Layer 13 of a small transformer language model trained on English Wikipedia (16 layers, counted from 0, width 128). Numbers have three digits each and are written without spaces.
Take only the direct path to the model's output, skipping the later layers: a vector added to the residual stream pushes a token's score in proportion to its dot product with that token's output vector.

Output vectors of the tokens that the questions are about. A number n stands for (n - 500) times 0.0027.
" Sch": 503518455547419598581473477417664334477533391441556466300583470392343512402526876459461482527423505595543565518647424472666429569320488541582565458494436608572599497466359479397497633514337407468531521564585514385622569242374553441479595542566493497445457325589443445369440493398451436477476538393467377566475480589468528349658763582488628400652625560343567508610444491360706287294486
" season": 528299410675610538515551405625539631605374318492546410593476690626312507413641587313705481545567525461584432465644618497645461344558332454433375485391607428587446450606468699301640379306400523561531551430679277429482579478633325616404600420387504192457332237484410549378307499507421433655550523520349364332750397625474571510473494401407540300629793462593413540550419521478684336434628
"]": 382372448428607396460325291277541553508343168679845444649247723407528393627366667399263582461192427767509431668349679473436654585327261572552383426581531553408168369397242555181614623445462186723425794808558407328455491538348530270546466317729645230451540481429323209596391495533567396656393397228648375556609468710477492093219613231246696175517214468530546779396457625603600405322464
" as": 378564529412562395547712398625367535491593411597620472563398480470541679524404382438696539469524510576493531574480521545464416398459568569466514528548323592459559671456543500497588574588409471476633457540523413578558521458344359526484641525440506536378406614421613457464379498431635469641479347535571534458429572396500535686497462500619533409743511653624561560372415707671553484339450
" life": 520324354583541472518282437535397585580547322710736448533381444597291507521547719359349503222585409728461517597559625473543514497515298595313314417556783731513662503301472504416639358388468246600466570549713471294544448509428600590563557373428659325710390336490565496323438496458507614493400311310623460589493678581295478588430727503619430339583564462548537569414522624563640612500651
"urch": 739421310530345643530364378356628643680182408612613573534591522500230488290401406266462591331468410639496574535642484352483402638240367592551467438435588411533488432685552475582591603543624619493210922392554361310697318344504321591864439571819439326553559348433546608590492480376500434485637313556531352375554577787363689399450653547585331496762230613544627356436587443544508316229417
"ts": 644367596593400422514167500341475481431666556522500425786421431436349753129542591392611373606513437391751356531434484394415462329595504576650407543396450607406428687532674361378570831356184382462548777603520650127573366449708456478416513590387432486488573442439310227222705495578349361675733469349646405476594453313279515344669833600223374405382571528436603488442743500504752422552527
"aving": 627530215539410504486577203304598390592526400769631679600519590543557316500603451386384284495538594504704476563680593321669610611486446668367419439559463414427545512324576474676681355455156482700385857467490433320299521470603420276710743370636710472476395500508237270336517463316296435448699323520504720345317277478367749570576619573286272361604440606745612575500677724534520400452516
" named": 507552507558420542472700503458579592630481519612700471535639391579610547464503464395435289557618417472511361523741512253487339506439415597456422522559433631441556552587611545368524521551458487537596656470687360458744678419572467530255581490635665517555372334483541472380370498298506606444656351500405490380471531555418451534491505488582608455802506676492618648315586643600523558465629
" University": 458560353535423445572510433439670427543419380492571702309445493462338701323575776406414119500500332504284694406549439316404564408398480496530473427504541642565565384398425496424453636550407471609362500589672444424562522480645437419664655492380439467350636530559516347579307500604535436414617758305586582598681428613328606318500765742460422493703276783384843518525510470392706493740594
" area": 388407397649474628509541459554589751581234550792793476633637345443440658176706615578638540504574311579456365583404532420542321460403417452387346569674745510406724319659489550387504525190361504544363587489666328454789678328519273567658380454504496254404465482476581353570565497412310420518467560338500515446444612543424614557468710575539405480679395464446610410510552381603479404381655
"\",": 749483455500661412471479487561547707616416557833582517275351478452454544650456510539399475441516385536525496417682628448540697573436392677289583235582436713564417478340473602262509711391185543475447923539571554364598519637464471430426662649813781197405342636572407278605387496640442546429469508427520369640570579729325486195474482409322459500648429466440534805452649850482708438282594
"ran": 423555497611244744408235624340651518507386705484340658605491628590383577526330441554518528407400534492475599624727592428508465448329536475466539335256641514323496640664287616677513391441556371573548693579519528427583668403215182678632457528627478356596611587539376492470346494492561576353551463671507209478634315320264379394681680474456315616527438493323358536224719473610330436405628
"á": 583544674517415503588622615355555602361428350749390481390516549615371514556468495408352471504578484596367598959582476470587358368415534710344529435391515676535415523490581607468516396490604512465349748580483530270493680553655261468571428212583586308451603388497460637224536487447431309385528595434418267455493325714539519387513639678414661545429232534288362663586603592570601465332595
" species": 308256320595551665614448253496572512693482482744738528400436238698351746340613814513408432346783464723431390627578420433527309366616032748417294350610734549540674533758469610370580730224410201532384595766692467212541690353383477394615518296724643358434363465569566390643377494272191261640461301401526357624487480482260438561446444568500479601500487483616525591417713416500642443541578
" career": 500355474524608204472222332569407585555530094447721544622509446619344580611630570299404556393404425496534460437589829516681500303605385509387373504454822639519596272467525422349736442415353422759415651298768426425487643669462469569436580345463510209582517263365559724262173487442562594432541455181429474395563444688556570581330816443606456289569479702466580731457484702369702541414605
"ounc": 683555630512381539737451113370633467655432349382482594601500504396647491260465420442348656340545472527398453672521419412801294818427717529472271299571625512363573158461558648475595766410329641573586660772586385410463822469505491567595666326305737318760601403647348597475258472500628612440619161550500639384403211537269570172265577702570601557610401466432644613613636710708631698321595
"ows": 676411580661577709504401505430550630536380575534559735713348378486477454362545471505461488154332403669591339302345357385728400456298519846594413258243691329274556377359468689347439771165418544636535712848527555287439557365297443592613445328681563400508210302529452460621435482343475186673596189420616741618637383613341727355496898404275376272495409701578625559424511491512808433640689
" who": 358560596440551319483466418512529681503418448639564276475602503739645582348459366487401180484574566490611503538628381279614456592295457648415245286540424602512535535418453608451530510558276324534490428473654435530423598556579348480448680552667909355497465547525447330257393505360622657407503504550618507578440428468196509509554495549706529491646534662476551462343504520395532503417578
" build": 369480517521513608687426282487535647671541576571562543653744483350288694355643676357444540257504332530564440399401680469561563702436332532543414269449727456446539500543460473450433684358417339493357566555651473326687442326417647486797459303665645402397374416588594423455398497277222434507497362534557623486476587377331737536315442631543311379778671571450640469421729566490685394428514

Output weights of attention head 0. The head adds the sum of these rows, row i times number i of z. A number n stands for (n - 500) times 0.00077.
o0: 562515547369438607735583363540624369575503598730425553331659587440455415315402525513607590869523498459448583564379387582487425342454509333551474515497525517676419420499387427476623442445513611471471366573162437365619489633429321430430743468523408549547605652473406488415503779443502472433510344480305415368372553680535489732548603491568549562586501491378525598421477510555543481462251
o1: 473436768400526369335328121530380616485601507520546399605293387591499429496345499458560417342408637488450444377520568350632426291616492638488392432372483585709497473668486515601524413493521601817560465521680476527422373489306397599216589485359413403585560309454577794313368480591558549618519481353518574409501505531537457539448442391500530451561551827537657395626696349281380456501408
o2: 480597706557657342495391535547492286547343480406438803563368446509400282366586468308545589604337602644425485391365601243496529323444639427529303572649634492498594354556579423634446713341474376661370388337459383386527374565640600435477369573512571572525394580554575510310440786513534565508431486423440557381763428456458428588476381421439460537537453522685649509756503580522321381507360
o3: 486336406620519603410491319454496617665499652412534650424358530582613435349648564396266397492618446192472710315592562575491485430480641493523604375514453611543374480581598678461638463469753629467340549387643563557225471523723574476499701537403647496449605561420456493550484508486569471333360505543429460583297600402376569511388459633627454379683546663438446457478820447527562436535512
o4: 385432519441515608467366425368418510525415406380503551543600248600634392411566445464357622555495429469613471637381617436498497574602416503502407585349679549554655618369412606517568529591610471465443424487471452401374547666540469510601394529416504569480524390483541399439527447399589463362439405322263534363480495166283358429443348369598419425566399520483614416225399558464382576678495
o5: 480446388422498585423639495295455495373663489593522575545614659569570435458521481272470565652444672558491564400534583626438534402570622429551583499519553507432339402540547515502423388598575529486578695455654445613531497336563393414574676374467427448630349454510442588488508235503586500536306395361471319670363600536441562337535516397526471616577590347618643601523430581401445714534521
o6: 600514717417605611383400636529744638637484517605542463579578547464610700568752510610474367407703459578563482428555509610422512771302279623453668356538472569396580646491429577705480377484407714401422549682222563605550532600408443394584235466401473334587528461453436428556797610589604549415333427464575407289331650390511445583564451570464307487493480668496366359673611618503363371497460
o7: 435487578536593602873439588511700625433468427696361620530511523330596682554679478354340534344373285543585561416468581457574536491400587365406696444639435298530282379554575568548521344403463637628508371395540509527336439540632513461465436479303435473449393427572349434584630432465407613429822393797460459450466574460611332558515420465633643336458406516463480453343625430571509519294523
o8: 612545646399352507420705516622507266390636448476407417483368762329575605308598658601589440606507728380670584580493438571493408464544597530652671517389491529614617487646546600449380493616412526464671349530487507620407555538544445540622661575502445679476565481455518681667534420575716397379492302558264502498436484312482731635503437418426431624703593568615425486497618352398476519482481
o9: 656473485592562582579531431598531578541457431522245581606571294463532605484707443486659499666493592648557345432574529486481606595676371315499577636506689463470450601636414313531495491547557627435517500396238578390538389540320336513624359545508566335381385420612568615562401885409467619426579541449469501503619579437641528588607502608564361575422582324623509416421438403521630585422606
o10: 436419538515597546535633404419456532259368497536480570498596482330533522508770520569369479397606633507464472390487394403596426594370447451441362634653337532486474576732409498425291611323469434514424506483591407483663473500467545375445429555473415440589400450485514516551607122647277556575506475395477631569398341303519549485470486421476538551482477408581495478345619496456534413344506
o11: 488522455441542504519502247592532349419672536322371578140597552561382518436575426462547443236312475664509800521676550488476536460432625627184336574528422479387562415523546382577448489457675483358409582686635341453455293313690343443587510744336411628337504577504452441570638527573686661483409437534526521724491646508569491441360352559259402328599393617734493393570626529534629538532422
o12: 513487381236386562299483453494338450531534326511520553428693507534560519517597559533562605505556653585534419549434546524531462312522794489423588552762459445530570530430542427525404457433412459485634295572757534384477492597414487433669509637421454638542503506409473382438386792419598646735387567563346440599448638631427608622631465499497382372381409469334477459367466663501674483566499
o13: 514415570454517659641393444759396305636596302536501597587435650621386594316498530468472199661601367424757361554396479446381373445658420484501603200539533506683394534599358624378544482608517581462411391474581432408401550165392473681380500331460470484307385535650491508552649323421407391558509482684705597459586411533718226483607290596445497496432629316314398551531673360476532415561494
o14: 529514349479518562491562553423554714562491382562500544449677319549232537517442477473699555441569442454443486516602445474491486326538621398538433517335525522456592575498496589478488420443630586530548624400466357533429379438476566693573377511589487457451607605406541522481423358643373601606654684501460373532771300557507539529355575385744591452482484512532449368540559670594651390422511
o15: 569466359396758565685432441639383497259553473564469513383328542401682503499362440428382391446416584482354774437472405760554323756570550542711630262495615620543542728384433197464545623521350472373514534441179910551554510426303441404466571457782419717501472462572555641390339559676478531390620579761612618567700510566472546555414525544444575526657363518498570418310397465593553524537532
o16: 623568603345524539162483619427506341541441658583619497482448580395388287503382574586493714350346851352419677581675484540531494653487475505403513572391620540604399524399410475592526197341543635308547594396376551445478363594482631422490544584567385729469374477504344525502511051468535457617502641546344475499403581698567564357424507377511466381455595576483473522632645672535581411582396
o17: 459476530405538451288732654612589337427501461436427536507485359342595253450340458340438589546308345340512531561444629433333525519339547545345751585514295508470490431577469448621576561584375629495388576560243529524516767433424563507460456398628633264400353207305538519454370680500512524505667367519702367453554608577495257471381503563608487757581548588474707250530439688471452529503387
o18: 616502733227657289667408325587597389509583296481579587417343511528383566668431667742589520264265467485509393583358487346330481540652425375501529430478580516477356518504329589340463437346421577621585396583517559169307528418534565608618513528482327612577425640414269574512392680373466564473588288615713617437558448370684542478390656633469509353583545365615646357536763657595418406441525
o19: 548514536594629485289464584475518415410501535489612509523584509355507270558474484480469492463377562517325625520324469367475571490219481339397382569563455514356614520410347753267461525536508535431615599607631381607603289449651430537479609435739414455577279333588409486483340830405647415421670415434523592507549587551499355592515535299559447529470326346667581649491186665542421566417274
o20: 444406618531523434479338564408777501634497295500627548443551572431542435475375592446228515479389546384637628444407396484428558486415423577524616539524385687525521612466727631441616517405428526520563384537277783558547281500469692511672437570534498452390686538560496476356519792445447551537362534669465325568528258456463496414593503485630508557429457650506508667511552652515681600598530
o21: 461289359569360426677345405559470446612458512136535384623446604502167509505452372438581377481508540709539490543358672515652432288710391453423563445711507574405428550329490544558454458397563555630533467348450405279639419608439505365385619577428603557647336450430632385706413968379333659681358526493578512645636554451418604435501554458458437327595568535562501493297624345554530479541667
o22: 532343432581629574560473462520489396455421622617552621502580667606525385509673479850339407378393473688481488538502542397430541646612288589558271669592580262409286328629455504520468498496537465444491297522816585370498439404456494479362449588580470522518402355629614370578698613628532705503510466454679608536471442545582764317435535419449466311241506416369431487593348365417291457723364
o23: 639461578457505587280243463460475395481360307398423334710407648623545515499389519476509533604436368420420609587261338577503643346307504367631309513588616453561571471581380280469411613535588565688643586384348488702355511371466525721422502452584433520504366657395333484438638780499381611298532364711416493504500618475568439445653494437496533337607553442608401472354427439503596366615542
o24: 603577395558597656569476629580664563449500366577410662581520445447561476573529633467609445608588214545485416494667576361597512425395565366521649454519500364554315439521215381408440307614598518452521414610413434621578601426623142249430578691355507507323550431354488566553452523769454618471421643287562421687700595497474638457589504646232616329495440589350323379586495318436528381501620
o25: 433618514422509509451465446489438695614544611456296529571527607409338742408497217315531834375401556498431422607379511469464486317619443579322436645617589454476553716477384351514451765256307452532470353313353359698346529271518410466580588541394550428402514672549320554668403882545522392481572455440573608625711595486553374507403542492389388349584495516570540626311527543544688295519466
o26: 525365656596485559551417576762396489306636325582973531744513440463542530418522459751465494590323379360522650676259488640680620669572397592483486576390625407435301615527717472632537583615686450459768291533506482544540390396472487707658535426342453573412420337519485493365551486500609458618498376457644538463613377494715554614604383639607518656322552506568602604541597513684580585577632
o27: 438586462368398667469691428397478505418515567459239544622568427358456373554529402516568493708494427490608482513693433638373445499548690336498542485459373575673461357490273428413550334440441468620322550333817446550689466629579500467425506671503559508651382427329515441418813523456411486260631370483414366506314328557503390491745622558673559366633588501509621315394507419446486528561681
o28: 461809409555563603515522574448470603397512424295325504417598510592320467518570428538550439470530316491276533454458582642659347442585559567510606644606512461438554424421510376541545553606470613512318418442375634308517672393580428505413530526397415363523609532477623596525391303589421565620329586505577584375348597468578520580623741443420372416504586453454319371420616391489392428555434
o29: 538470321419410424643537296490469470394534634366331378450520431644692482599407165383473421570658578566393414434598597377476572513463606445523570484773417597673383455627471608361595569371644502637461560533583523482533547620471533238581426438551480585491361585474421448457378449629383432356479494674504403579547528447529434332532482310367483572301772498750180482493532527583467672224437
o30: 566512436467402512738496374474373491583538552486471353669529448447423420351458722279502657523503766577540646669335594476234511395437718603484622515434444542457491971309453430631375334602462458401388524577466576562325376351530571279715495437532379657197598525409268701494347445569588480336453510520599377592455588522525664656417559525570848517527342569268496466356643549499574597532517
o31: 429626560614487506712596532529427468509351716452468505486663473386635629570625465286635474454583512669549387540433411286419369528302432549610451621392429528388525539304371404538495478544542479583513562605534403510536632741408530478319472340386380448352532387664364564525469361372513310569664541603385521448661451307758554576412531643490370525500499673588585397550591430542403359573509
o32: 445616440373498522451332495411545494526571341315589528593603507546483466341500616568404413547568601570522645387399398563637496429449483513239364448631516253566513493601536312436330392509316526462540519637662388559323660447347368526659620298587516828567568584492423541411565329643522685474541355569540519451311416627396579504418406737249528509469495563679445342556647529608639597469518
o33: 476599443317469581532513473604405614413617307556443469516531626480381498584420383494370290584320481492339433560529602457605397355487492337563290579561539420508459380406531432573453512540406437403552526564546564333480381670433507608544407550609478305345350572499608555409531316470502651520429490379525536629528396662612493542563591368490492246415466430615412496617488717408543572422420
o34: 533573408529538622490746431469581496400449470377556555440525422670440378489443497580446408498618557439488488495687465413533315542497533365403557569398591462474537502505537437566772467407441576551584492516365419492444420463434373342552631430424436601576525430663518607340318728466431515364518549456402434445431358439519414499359408433384639537609598523560546601613428700502605601405271
o35: 415564685548420494437732372304580635459510465397578530530525575554536464423528521441432471510652538594509445561403631660277360420293415321380493707396282403534563397677461649564426411381580617570320470275778549597566396600586476404474601515534574427446692413522479661573541205530287525499305619525411587514572564448484546488799442483386550481464380435439591719631400379508319511404529
o36: 462543431530566310642523324592448564694628470423307450744341552363572535452524419478553653635355640548644458534394526592552604509518511423447495321647644560352530633413373368427527658590544556474445493419571484433252534517619379627570346510294364631470497333607382563364499212597616523527590478570835424472568604365554475624392614574535508520509617479284557578454567581618703447461548
o37: 494392492573501444540309442468467521659544359466353570332504574528417582252641448420540441392463442617587450419484386360382435763425557517393358308633458400506447491372526540570491664739694545527494526567260602482637380530403394541544551527513442445338611569392496552404528807444535397451454499443674554629441607436272698482556751622553413503391530524467460322466430451491576587475584
o38: 381528421644395534556637653236696462157658471605663427553551483451545348551383380442421565395508470467577496410390624471417482387533487497351512416622479632442549519537522486594577595531598453362457407541664473494798571562558384588465577572690484501539644260460560404658280607480583303546655452401499558419365409337354494369522553628596531516433677624537488534574557456492625475408492
o39: 428537471485263453392518654536582583525428735705408486418528264577500448489581550470612456545529580511509506377333345431505439464467569436495461527522311644512640463402478498431610619528602590660550629529566469570524696368720541557485593661499491335534608749499674627621537614746509329520541516468497483520316339527493568447759538363510536749227623461507327474622517412407487656480585
o40: 594565420484518538449502523542624554319426729526732430569570348664574585482622358344564426488509511582281501646685619434533344547478478418448697522387588535593517308606373492506659458445434286626430547492607369645532667704532158336285689291467474416549320537684534441503665481624520756501394586449286544512392341603521505579438524392370519434564470607502452685376340602577457629437564
o41: 527615549498269679523494405368658425422572487326325539457521655585640324633333529318561359644542610626391546460453323504582518427360544418506496446474595637456646497402511495580504615496492581632236370663450587410579536459354710426374562440518696535422403400403520781336519647428512448422701634610515499537638498412425491467616688578438311464464440475580512454577408734403702506499565
o42: 430597489470595531541496431399355609571448472266517407385417565678435370483615440615550553409498862603252511688502575292588393477379382396570549434426619518774712323639413410420477575473544552727463651527269620511559413699462599365389302453528342458547390531559620367384377561590420231645472624610336506471759346331563430447400331616502550334498426459472401163418424484509543493463351
o43: 580617333556621526608382494407511478383550469275470282517527304400589529537500560469648596658352524569679347441456598496630475641529580636506676388325292370802524523377315627711517768512261512534668666454080451637319707361543701550325646509433489672473476500620481545391533491604412436548442542612499626416548534419551410507345456550599476338471482399450503543335634685321421448396378
o44: 511368421564727580510624508707403390616533595356174461494574558450422445439527643526440513633573233616407444505446576546476570537462557530391294428446516526645651545553477362479527414491478631424414316627634323472722488543621467442447463547400457521443529295468474359545593328375536312384430592626455832321453511427529592458635547571391322733395317381638569382236508575453722464448492
o45: 514412548364591580446445636446374422387494600386426434388370624488414464389620525483715557618393307618460469574415330708480543477542448649497380647483585568572495474457618317379486655352460517536423571503477353483434549596434530462530522485563438231505517513294340481688353843743396513571482455571575456461509610737496672440677324338499512385403573245442494644625527430302399527456480
o46: 435226594485647420568477609458509601377392476569483647535472440537265499549564488547487721492406708542361582401522568383259495351497526300563413567594443587550450497569585494517454611351625473478218466470702564534423574516523690429412687565338400590591387547396392599422358559348397536471485618516269632638476440511551439649440406587720404660378419471485771731646498509350560443516247
o47: 523674411457450340450684552523428485397567357465403397484599533487543483809475512539406388659334640545355391702480625531581350553575615389576453502548492436304544262478722533242445406773438479550385644405475571557422450560441391287477731546589495078655579607475534502494436711490765512375437558499494452579315743715412447635409592459553550548421568396338696551483545527644489592448492
o48: 376266414488643485560590440568279439421613561666424439560654717395503348710496466603620396444390344608687531408422564338563588411450297347389655559466547400248348609564249449554520198693259645533545699376422324297545528638581432383311634481651302430595374353384541719573598942559637613576323518301364492561503597536677690618528597447595446393482618388605496414425534563503271480476489
o49: 624505449451447723530643417541628500490476540683614506422652386491497500137406367426480475498438490390659688510573643438475539732467389537830607505541378339542579574457424449636461520353371317573527563554737544580428462208610608611431444508606618347482334440607426465502436597449333323435428563720298660395368605518381540543677454628657387742581540507343611537477672350511565501568612
o50: 600457435468545463562381553511527417608481384576335509465424459504550558713620560345316476232551435345597561750558503437573450543545347605664420468544549509538369529363466532458462605643470469500588548436568554567351628674423466596546539461185726346568272747337396628331534418545392552381649575615573603420526619567425392718516565516342529618494421670519498571508629477396503608353558
o51: 608361476628438577468693562431377582700324494538481579342541433470579464394495466362627532566552250549334371842619564384592385495355393354472569563542414392353387552496481513575539540574428505527311380491885441535476593310518438571432522435540488447620449536555483587344446249592751602465421445341385430751541600388569425524478496408607575410662375558449738585502500474385376618607365
o52: 568577692617354438573532105330264630490467499602778501855409482419521571550253482644629490355421633729422606703436445710410579530515545423526472568462204591505450620342632541574388502402349674400680352455392490492454375392220429481458400653564413340605541646584528730568336465351439378459586611699522403697563403441508584669584489393361529389532462574473482701599339560755466302432519
o53: 623645402494604475359360727364450448606592592515426447640442486321442600583597492454359446474451287417345597647452313483610603603374291261509648424402522559510608579724356567559326436766484526374623419506487571699629439594427614512486426342410431121475667280454605552571481525519287509277560537475553484481710373541648313481689807598545497308576419561299570486619433549428490564396336
o54: 444378586620377500566471564543543729510522664593531395454443414388521632440699737417714588453456449560483340473329461538449359660515355573529495255577642169339570459430225559446414716491566368506426388707414458448484312212665234369355448625442535491499570423473475407574546647446379483448689465329494478585618371569626480558402468402474491658383507525344452551632600314542407570589557
o55: 455584369529663634450606348423484668432633447614516498629391311725499345491378501409693469579601555574544565738565659603396469585413401507390251591533402300499576456646502721590606370435453482467312417509463603461662457546595535526390495336454569433419246301324317682657442800386718440352542439549521494530423445512501595577623465544620484480635601302538374517334614585558607444436510
o56: 600449556632489439467655581551511543476668661410363409510768622551569630480597354326454596410402444508567363577347456389687468509323470255547612546650630537486527479644566555499591540628406635325637491565445657714526592559582515384409439490513582399621517523470504532442485416596317683493525480644428296449370558580437503803505630278412506586422511511502599416512701423476592417466375
o57: 492599441292605387612614419498500419543416526414184605522523477563430479375453346480604286513561642325577670373515532566438587555345594331363455453396363497390439515394540504555582538127417566434584522443789503387357387326643193579360517432513446440641676452492458307566693286549429501599619674593630485144717398450598436590605353557478454586673618487615290398431494432403518556461415
o58: 380644503382462621548377666527417667554560547404642545624552548499533545409463621481430484404284425546480429558483417498528453569483516674706566476404557638594598431501426565589579688537503492512617494560389475606497360569471596508570505542586551429447514506500464374500473705589379465553480570525550540521507368268548407628577703602539551546556389555412549693423764280415542490464696
o59: 734483443520440476424571428591452650317474628652419653509499532612588467400427652530659393592544462493417655552525398609612408627553591605463460554544486429618540515434497440441388503424441406571461658397629571430537499451467538440451624464418310288628741455333431350580560406565276356512358491418598500434619628442408534685153508457716436485514298450422600529488474470575458615534508
o60: 500321614392267377634531454583573455378462632596512451403631499494564442485691451277676415555591586571530508421221472421433490368432454564553583316382571540323736427596558541670606488398450537436433260517446520616482531649324528417449448387349384377284295513609511593388250297430565352501624571571702525480567487364462584596534623514399430463618421605395682528575375544398562558278603
o61: 403666519417617458543532579413650480417565635471454435484477568638577523405449657599369437221599704524610495540416514497238394667505435501508456457480308496589492485533535707603426790454598694548620412440551372569295584553505566448541427596361588790608722704429440499295403446334443498442773377481413531405535484378584592386482444538504370320550469387556462659410562649388745336613601
o62: 447516585446485667326542439422647523550402563461471524526419691261711393415648487437651704459522479556641437597387563528406444564512491328599438534596508590399447596513419410664649577675403562532757572507523620385423634327497470199615448275228534687541709695516382447478522259405469415626587483528671376587482550417518495407338390697408570524201607600602357620501347372487493435598576
o63: 672502449361196583501408517647558382575553410374439663446544474534654675412500447491543602553450435479307489548352434451457545536271526717759555244432333534666535507415567643654286638531533508578449471569644632549450573460626499643473496457350581516380412556529381637270529466285255380543602505551562532679287298353594412386507555494490532479416386343300638595728587327462432410570423

Each question shows a token from some text and the vector z that the head gathered there. A number n stands for (n - 500) times 0.013.

" d": 606400487578586413623545449757449596611572355535276496524389650680553479440531498527487450478396497450385419541752457510347524538558630565463554595617449386508449561640473348628435452413378465
Which three tokens does it push up most, strongest first? " build", " species", "ts"

".": 493506556538483372547471510628278528526461447547365581472648614555518571545545496499372499484469517446464414472690456481475526494523397580443541561576534294458554497591370399616414522484364496
Which of these tokens does it push up most? "ows"

"ox": 603400504531584374598493506647437522579528344527296510461494563647538517438529445557484648448455429462490392422650596563504523471552496500370549548502452302482381515605380398589462444477476405
Which of these tokens does it push up most? " species"

" on": 629680611506505447475517620563369467670419406507286641448341521470384447621599613567480521477423535516575427594576546473465429553481591595415579478546492302576425316532546702538530557527400329
Which of these tokens does it push up most? " as"

"1": 695614484547394422458539556576263526631494476479419440579373368594574391657611604475403443588425465502585403493704503507620340542491409575387476609582401417451347537668318631443515547527355338
Which of these tokens does it push up most? " season"

" of": 601493423609447388616511481555345575488526410619348556422486588539523534537655495499488342515527518375443519419684418532518528450453542593485492457600509463596557502527458620535498548533357505
Which of these tokens does it push up most? " University"

" part": 521483489587521409674533478513392527412510347672287516431511551432523515474645513440479340463651602373471599411638420504570575436450565633527520430569616446562556496509455670490499639656454496
Pushed down most: "]"

"ut": 580411475551608395600465550617416483579516380506388481428494568610518501437464447520466568471459461421453402450615580586469468431543498558376543570552464290470375471573367400543475462491481406
Which of these tokens does it push up most? " species"

"ed": 525692605642448399544588631578390447645614312577523526676419533590442505571427635381496450374507504383530346545603478489470438571474622586586487471716603420479360443646527529638389610564471499
Which of these tokens does it push up most? " build"

" again": 640653576487460408517510552716313542494538488317261577395590285676473531738514475673542537382511309471552505431627596628528466601543587672462447663559435419473544603713434573538358553412305331
Pushed down most: "ounc"

"B": 505333545458524389446483400605300376492419459618163558469672767436527491565440589281491371367454401428508551372695474648403509604604304532575669432511390458455481617389266510550489499520381708
Which of these tokens does it push up most? " University"

" 8": 559522515500552293616535517556424507567404432619410475537467580560464611535547509558449397566460621425525389532607407393433442526576503603416369560551534260549553487563425584572545463531431422
Which two tokens does it push up most, strongest first? "ts", " build"

"ent": 609455284648374429606505489586342638435510497613450617400454570521554571605573532554526328619473440313406487386736514571442470441442523554427425485575453499644651529538457578532476517452329486
Pushed down most: " career"

" ab": 431448527382544370649429523539264336553518522466356816490646525664404493308642583384332493598556386427444330586506501434308532353422336517520527536585453468728459352692334557577545597509411489
Which two tokens does it push up most, strongest first? " as", "ows"

" h": 589452593441635292604584420656431436539580367609274553553469618619493474500662503459306517606455482512477397534698399461375445601585503452512474523430548256545420593546447381593436431523474538
Pushed down most: " named"

",": 560437499542498401571433482608289479611450436547355534469634584600508529556529453480378567460432487442487391451645452497558568507567390583474581573559542330436497533608395377595458465488408454
Which of these tokens does it push up most? "\","

"ing": 646707674405412411415545648660326439590483376552253766459378449522389374629482663581479483345438462446623415527493568506541460656402552708524583465511534452657485488630631665535473572564480271
Pushed down most: "]"

"ound": 488506498523437375572452498580278475599434449542313575448670622605492520570554455448367556431490474450451401404668453512551537468540319601444565570595559316453555539585379410617443526478404480
Which of these tokens does it push up most? "\","

"arly": 621545521403469460602424634564295459584435365569379612408559513479361542557607528461462518516465498449482459532581521543490519542622489610472543539531503287554522426555513492524443538511396490
Pushed down most: " species"

"a": 614401453476457317600551525640374506598470475601436548470578683687535599568618502419391440652468524414458461517679560518444398476558485635411463613617439257626618483499457431688429452522471501
Which of these tokens does it push up most? "ts"

" to": 557521552560543373611498478575330542567436452533331547508547649616486540484563474502419416465392535491489423442682430446452554481514496585435534584507491370550526459635418436550502462488352397
Which of these tokens does it push up most? " life"

" o": 549501574513513402627495510597345569566528340599310693537478548639420500394643552436433510598420472438489296544686487430402555468516530565411630493485488349603491454666380449548548573443411495
Which of these tokens does it push up most? " as"

" fin": 503533480548421407555482506571279457562440460556387561472639631590480550536502482470339550483478468448454413424653447493528528461545324589465563578555540305510526513599383406585441536482385468
Which of these tokens does it push up most? "\","

" War": 605462606576382410525445507523215510546343551623443534398687650462321516562656381627296444617510465377549478568674384630475628500457490549459606508463471292602574481411518441521491546515529612
Which of these tokens does it push up most? " University"

"ation": 544479512539699484581444519633508447486409350374211572438558465640457472426401405738513571329371486473597558238605600607559500498496532529386743572685431427473362493843394431506438406356313280
Pushed down most: "ts"

" bl": 582568383645530462600637598491276510401503354628520799434586635345493433484438719411399429519561571369628327493624626488601456423599513435475623539549529405433449494629576468537414535513470458
Which of these tokens does it push up most? "ounc"

"3": 506531481521419366550442497565281482584412467554344538457652608611503518556557463448365532459485471443472406409677441514554506484521294609451567556562546314495527535595345426580460503483392445
Which of these tokens does it push up most? "\","

" team": 566557639507512388614615481715408355495490460409245644583711596638494617527495467616450453392514473444480539445616528547433562542562520593582507592674445412454578528772446477626470541440346544
Which of these tokens does it push up most? " area"

" count": 671482497477438325563578485658468504458508480405174661457620467711454584506592368682495475395583389447311538423739502642478573499378705650499560564542408462592565646710514505532497578385322463
Which of these tokens does it push up most? " area"

"act": 581477485600664512716444441675427360431395427446206639302570500617446494411422378816566536237341488529532521286630591617675569561463612474365663584672394443412644443868459398511372479291226289
Pushed down most: "ts"

"b": 438452526388542374645434525536267348552515514469352818489641524662401487306642581388338494606555388425451327583514504436313532351427342515514539530576453464728461355693339548575544599506413488
Which two tokens does it push up most, strongest first? " as", "ows"

"W": 524507541517452418538452522567264463565470457527367590453686619585475541548557488447361516463475475434472427437625458513515534455545364608482565581576512340475509508593363442564458527470395487
Which three tokens does it push up most, strongest first? "\",", "]", "ows"

" form": 563445306566633549760525515570230692622343371415451680390414466490503509512566591547423458496472524435551385551663404363419521251510513658321591578492547369513407502635441451480418468439457477
Which of these tokens does it push up most? "aving"

" E": 626644456268473402519329471576384325595326429367409734513704515755362418466569419602332522418439305534472443651507712417434398406695483587529444743369372445663582457595423480407438538462345429
Which of these tokens does it push up most? " career"

"il": 581401482438589379579480497597424597730507349521289540478461577734511493484626425519390493545311524492630362501618362466488395501583538637439566589546461275524194631645451450606449415455440378
Which of these tokens does it push up most? " species"

" n": 538459445430558456608515561489296478489428300599318812538517589447453365399502571430385379603519492341608382533646619473466451412638440545454714486426593312515530501639371369583478591695469447
Pushed down most: " season"

" 1": 584304471499571460771557422636382255517400366675284402484374625559297547589631423656338475389524513379449426439709362561530450597466284554436443482399551412459515587351421451588485410484491491
Which of these tokens does it push up most? "ran"

")": 590529454626400342620517506526364595523495436617357568440436618607519493526650446477470300520466460383429497394709404527441475436489539587520517449643472415607509504514439601557506518516283537
Pushed down most: "]"

"mer": 534348495545607432657470477639510478577366378409319528409567501588506474497410467681506566349386562468568503301597643589589507513488567502394550593587455358372482516764428403494408387396406259
Pushed down most: "ts"

" As": 500524550519475369589478513603298537588477396555317569540603588620493515543564505432369496478477506411489409467640451461524512498583397594467569575564547345462517525636401392612486530489438485
Which of these tokens does it push up most? "ows"